Layer 5 of a small transformer language model trained on English Wikipedia (9 layers, counted from 0, width 64).
A neuron's activation on a vector x is squared ReLU(weights . x), where the dot is the dot product.

Input weights of the MLP neurons that the questions are about. A number n stands for (n - 500) times 0.0012.
n11: 659,400,538,594,470,800,339,638,357,830,592,382,482,516,696,646,386,636,671,499,312,422,590,687,680,574,525,430,569,326,501,455,536,492,652,614,518,609,604,399,325,212,806,619,677,522,634,478,212,396,499,325,327,260,725,477,430,374,453,288,187,488,413,181
n89: 790,79,617,467,665,562,671,315,708,533,533,600,683,459,526,686,527,636,707,565,474,358,718,336,631,651,498,451,426,284,632,528,477,452,749,517,688,765,293,513,434,550,874,831,476,384,228,431,587,333,199,550,123,166,533,364,182,281,516,479,344,438,570,415
n133: 605,345,687,444,412,362,521,408,649,557,372,527,529,632,470,324,316,539,610,508,728,390,499,444,448,539,577,298,242,671,461,375,390,609,661,477,619,689,273,448,689,566,656,623,335,593,930,233,428,702,453,394,450,506,641,384,195,291,222,517,496,403,217,439
n145: 712,518,465,539,611,547,56,523,290,709,516,515,528,458,420,361,621,479,571,351,424,659,467,395,671,649,522,618,327,499,643,494,398,693,610,521,359,541,747,464,577,545,410,622,507,276,496,537,470,523,454,225,184,554,609,295,479,432,563,413,577,537,542,510
n146: 607,549,531,810,659,431,550,585,345,630,733,315,761,382,506,460,491,481,362,647,435,237,468,462,680,368,488,574,617,469,476,667,686,640,418,810,673,492,187,383,770,583,336,440,459,532,665,632,331,416,517,418,469,529,311,638,624,381,393,527,561,261,486,289
n170: 560,577,257,634,551,706,450,353,681,606,450,760,624,578,522,390,523,643,598,303,180,277,264,246,739,578,468,294,574,524,565,405,627,531,684,608,254,576,889,429,791,184,534,592,469,415,533,241,762,558,151,486,438,370,391,510,524,495,586,570,599,159,457,435
n203: 517,341,395,528,626,614,441,321,558,521,456,729,585,517,325,698,644,666,503,535,629,473,591,300,866,622,538,317,387,460,302,523,551,483,441,412,458,871,588,369,332,512,422,511,440,480,240,349,43,367,568,629,331,585,656,528,273,466,520,701,466,766,127,394
n209: 398,332,768,581,357,407,467,386,608,654,674,604,535,499,760,343,451,645,793,557,446,349,533,386,532,454,408,471,228,556,742,504,633,515,624,588,606,633,391,434,699,605,245,518,392,492,610,608,398,569,516,339,589,391,554,567,365,454,559,236,540,638,426,532
n222: 665,708,447,675,526,430,374,508,559,736,198,336,711,297,637,893,391,594,424,701,535,576,462,156,736,428,546,565,309,469,529,388,727,712,928,401,476,518,422,250,809,553,286,387,448,603,412,406,367,480,363,410,322,412,411,575,507,491,562,268,569,566,447,661
n246: 369,486,536,515,507,352,527,479,525,459,527,520,631,252,443,539,569,664,674,532,696,509,804,296,375,563,476,356,508,519,558,525,338,534,765,381,478,587,703,479,579,709,500,676,495,596,712,520,614,525,626,272,398,538,348,720,246,464,337,517,474,591,179,509
n289: 549,623,352,392,343,294,383,634,414,758,374,294,543,212,459,551,279,698,493,292,351,250,627,320,921,379,637,700,335,459,769,445,591,664,601,373,770,652,673,168,559,676,922,611,579,392,304,470,354,309,313,511,195,725,258,622,476,623,594,635,626,452,392,465
n290: 587,243,711,333,822,351,452,354,710,560,230,439,441,355,745,482,244,590,678,361,640,248,575,438,549,553,948,573,362,505,598,322,336,723,641,567,402,709,555,436,569,481,630,461,467,534,439,593,642,390,498,581,318,518,725,600,589,350,318,632,429,620,342,518
n312: 331,313,414,451,661,625,101,462,390,555,628,679,519,650,630,333,323,514,446,289,457,340,724,311,452,458,699,601,489,523,629,609,284,431,851,795,656,600,587,353,577,307,429,673,558,540,410,305,346,350,454,421,404,459,535,703,325,485,582,671,680,514,465,494

Each question shows a token from some text and the vector x that enters the MLP there. A number n stands for (n - 500) times 0.012.

"\n": 440,507,538,522,535,468,574,543,595,461,480,550,321,533,491,477,508,432,576,508,289,431,522,530,598,464,462,574,490,431,523,541,546,468,439,507,510,434,398,403,466,500,516,503,448,313,502,458,476,497,519,522,466,490,519,555,498,943,500,573,512,511,468,625
Which neuron lights up most? n289

" subsequently": 391,553,438,490,506,488,527,523,540,463,519,523,351,665,498,469,363,439,562,502,394,474,501,484,521,501,453,441,408,677,531,482,495,537,543,370,393,458,429,529,470,570,477,575,514,623,387,367,481,591,615,436,483,503,394,540,641,693,645,489,585,425,369,700
Which neuron fires most, and how strongly? n170, at about 0.88

" would": 512,461,480,622,421,369,495,426,612,454,453,490,358,572,480,505,555,354,422,434,523,495,477,458,527,464,435,438,475,554,538,462,513,527,481,405,434,585,612,564,462,598,497,587,431,765,361,359,420,488,598,463,585,475,545,496,619,736,588,538,580,366,511,492
Which neuron fires most, and how strongly? n203, at about 1

" to": 482,532,393,500,558,433,408,328,541,442,471,459,268,523,535,481,572,443,470,449,592,573,563,648,507,457,375,550,503,507,518,472,479,526,392,390,516,496,579,613,343,549,604,535,479,817,443,512,431,495,557,376,572,460,527,545,483,581,572,557,572,419,490,537
Which neuron lights up most? n203

"a": 422,420,518,539,572,635,507,589,478,416,486,558,380,550,380,441,450,431,529,515,458,585,562,460,628,649,402,509,528,586,415,486,433,524,331,479,441,478,368,567,396,605,416,473,544,711,579,497,443,673,702,448,583,470,483,501,448,508,465,369,394,584,512,492
Which two neurons fire most, strongest first? n203, n133

" Though": 416,487,520,500,460,503,524,582,447,443,318,465,346,537,564,570,434,499,528,344,510,534,444,345,450,423,548,599,596,524,464,399,537,617,509,574,440,327,585,663,549,562,507,493,424,666,382,478,468,467,630,493,569,413,545,454,450,643,667,520,611,405,474,555
Which two neurons fire most, strongest first? n222, n312

" that": 549,476,532,561,547,457,538,449,529,326,331,405,381,526,599,476,541,383,616,461,577,483,374,403,437,496,479,592,507,533,409,384,572,458,542,412,422,470,468,570,502,586,521,540,436,664,412,374,510,450,609,350,446,585,505,519,565,688,685,574,546,495,595,570
Which neuron fires most, and how strongly? n222, at about 1.3

" From": 505,458,506,455,481,531,469,465,470,417,522,391,334,583,701,554,549,466,458,577,309,549,360,759,434,502,411,535,589,461,545,409,571,417,421,585,505,446,430,666,459,500,404,371,482,471,547,616,433,479,592,552,616,450,571,528,538,471,640,484,524,448,501,528
Which two neurons fire most, strongest first? n11, n209

" Gor": 490,539,481,560,521,513,592,543,490,126,488,509,380,636,458,483,498,465,533,554,488,435,514,534,441,495,439,605,603,650,597,653,517,436,353,504,466,374,549,586,521,468,546,541,416,599,629,526,458,408,620,495,465,468,494,484,360,441,509,469,461,494,436,593
Which neuron lights up most? n246

" people": 453,486,455,558,485,466,455,492,537,262,548,475,264,412,586,550,468,467,533,539,451,454,474,447,564,495,506,540,511,414,497,493,513,535,532,556,499,478,471,629,559,562,511,555,460,797,403,490,521,404,601,467,631,535,480,367,506,727,446,461,444,631,458,434
Which two neurons fire most, strongest first? n209, n246

" Record": 421,490,449,541,411,533,505,527,546,351,518,602,350,646,543,509,557,475,516,547,298,434,434,571,466,454,357,477,538,452,538,481,482,464,591,599,407,425,443,668,469,467,393,299,509,576,463,707,447,537,417,636,534,607,560,536,568,521,585,430,575,450,496,604
Which two neurons fire most, strongest first? n209, n170

" widespread": 511,507,487,553,541,502,391,409,573,480,508,400,260,536,453,486,544,418,540,350,474,575,466,469,556,588,463,512,549,629,544,465,432,497,485,551,410,371,464,614,438,456,516,509,540,835,457,525,504,456,563,518,515,437,541,468,501,745,524,449,437,595,500,409
Which neuron lights up most? n11

" made": 502,429,406,551,390,400,485,525,568,529,530,560,379,645,478,457,603,422,495,293,532,542,576,539,468,590,392,511,521,573,411,526,510,481,485,493,439,498,551,599,517,454,589,371,505,653,375,381,441,501,551,563,565,456,458,573,506,803,463,553,487,371,395,587
Which three neurons fire most, strongest first? n170, n203, n312

" Segund": 543,469,527,674,480,516,553,683,469,399,500,499,326,633,464,551,428,352,512,497,539,474,471,615,585,499,330,498,531,639,417,655,539,480,515,494,462,402,439,569,445,613,555,532,442,644,469,603,417,515,603,450,539,594,459,473,366,463,476,395,313,479,448,478
Which three neurons fire most, strongest first? n11, n146, n133

"s": 407,565,522,537,510,490,437,534,550,256,508,498,504,525,503,545,444,368,447,532,488,528,665,611,510,563,434,485,550,514,455,392,432,564,499,586,475,521,423,714,438,616,528,369,442,732,544,428,422,574,518,406,574,576,450,385,521,625,402,436,388,598,462,475
Which neuron fires most, and how strongly? n133, at about 0.77

" |": 513,446,566,529,485,566,496,528,518,465,450,466,463,565,580,488,636,370,488,551,498,670,518,563,513,455,442,546,496,536,471,457,466,443,357,532,417,496,365,730,521,573,466,476,359,191,537,590,483,560,482,498,494,490,547,516,610,676,354,419,455,441,600,520
Which neuron lights up most? n145

" after": 348,524,415,607,533,517,467,552,481,639,478,495,339,629,566,472,368,525,477,367,481,526,562,496,481,452,434,579,547,577,425,470,414,462,443,505,468,336,564,581,471,482,534,515,482,736,418,430,494,494,680,480,579,455,369,519,516,580,584,597,600,338,425,622
Which neuron lights up most? n312

" his": 496,553,475,565,589,479,491,564,580,271,473,508,237,487,571,287,545,345,501,409,510,471,565,569,516,454,415,508,456,581,498,464,556,519,534,441,514,448,509,592,403,591,587,380,531,700,523,538,479,442,502,398,593,427,687,532,546,602,495,500,481,531,512,473
Which neuron lights up most? n290

" at": 470,543,433,474,423,595,382,546,537,486,531,477,322,518,536,474,539,497,418,447,568,610,501,630,528,506,458,523,494,599,462,496,490,511,483,494,504,408,468,751,327,498,455,558,514,852,333,442,448,446,517,501,555,405,493,470,503,608,457,580,518,475,422,487
Which two neurons fire most, strongest first? n203, n312

" the": 461,412,588,531,556,386,431,520,438,311,519,493,289,585,583,426,598,391,505,419,534,421,518,611,578,500,446,464,432,718,487,489,479,518,483,521,405,486,441,627,449,533,482,424,493,534,476,399,581,465,574,476,557,484,789,410,499,623,570,555,508,501,456,560
Which neuron fires most, and how strongly? n290, at about 1.3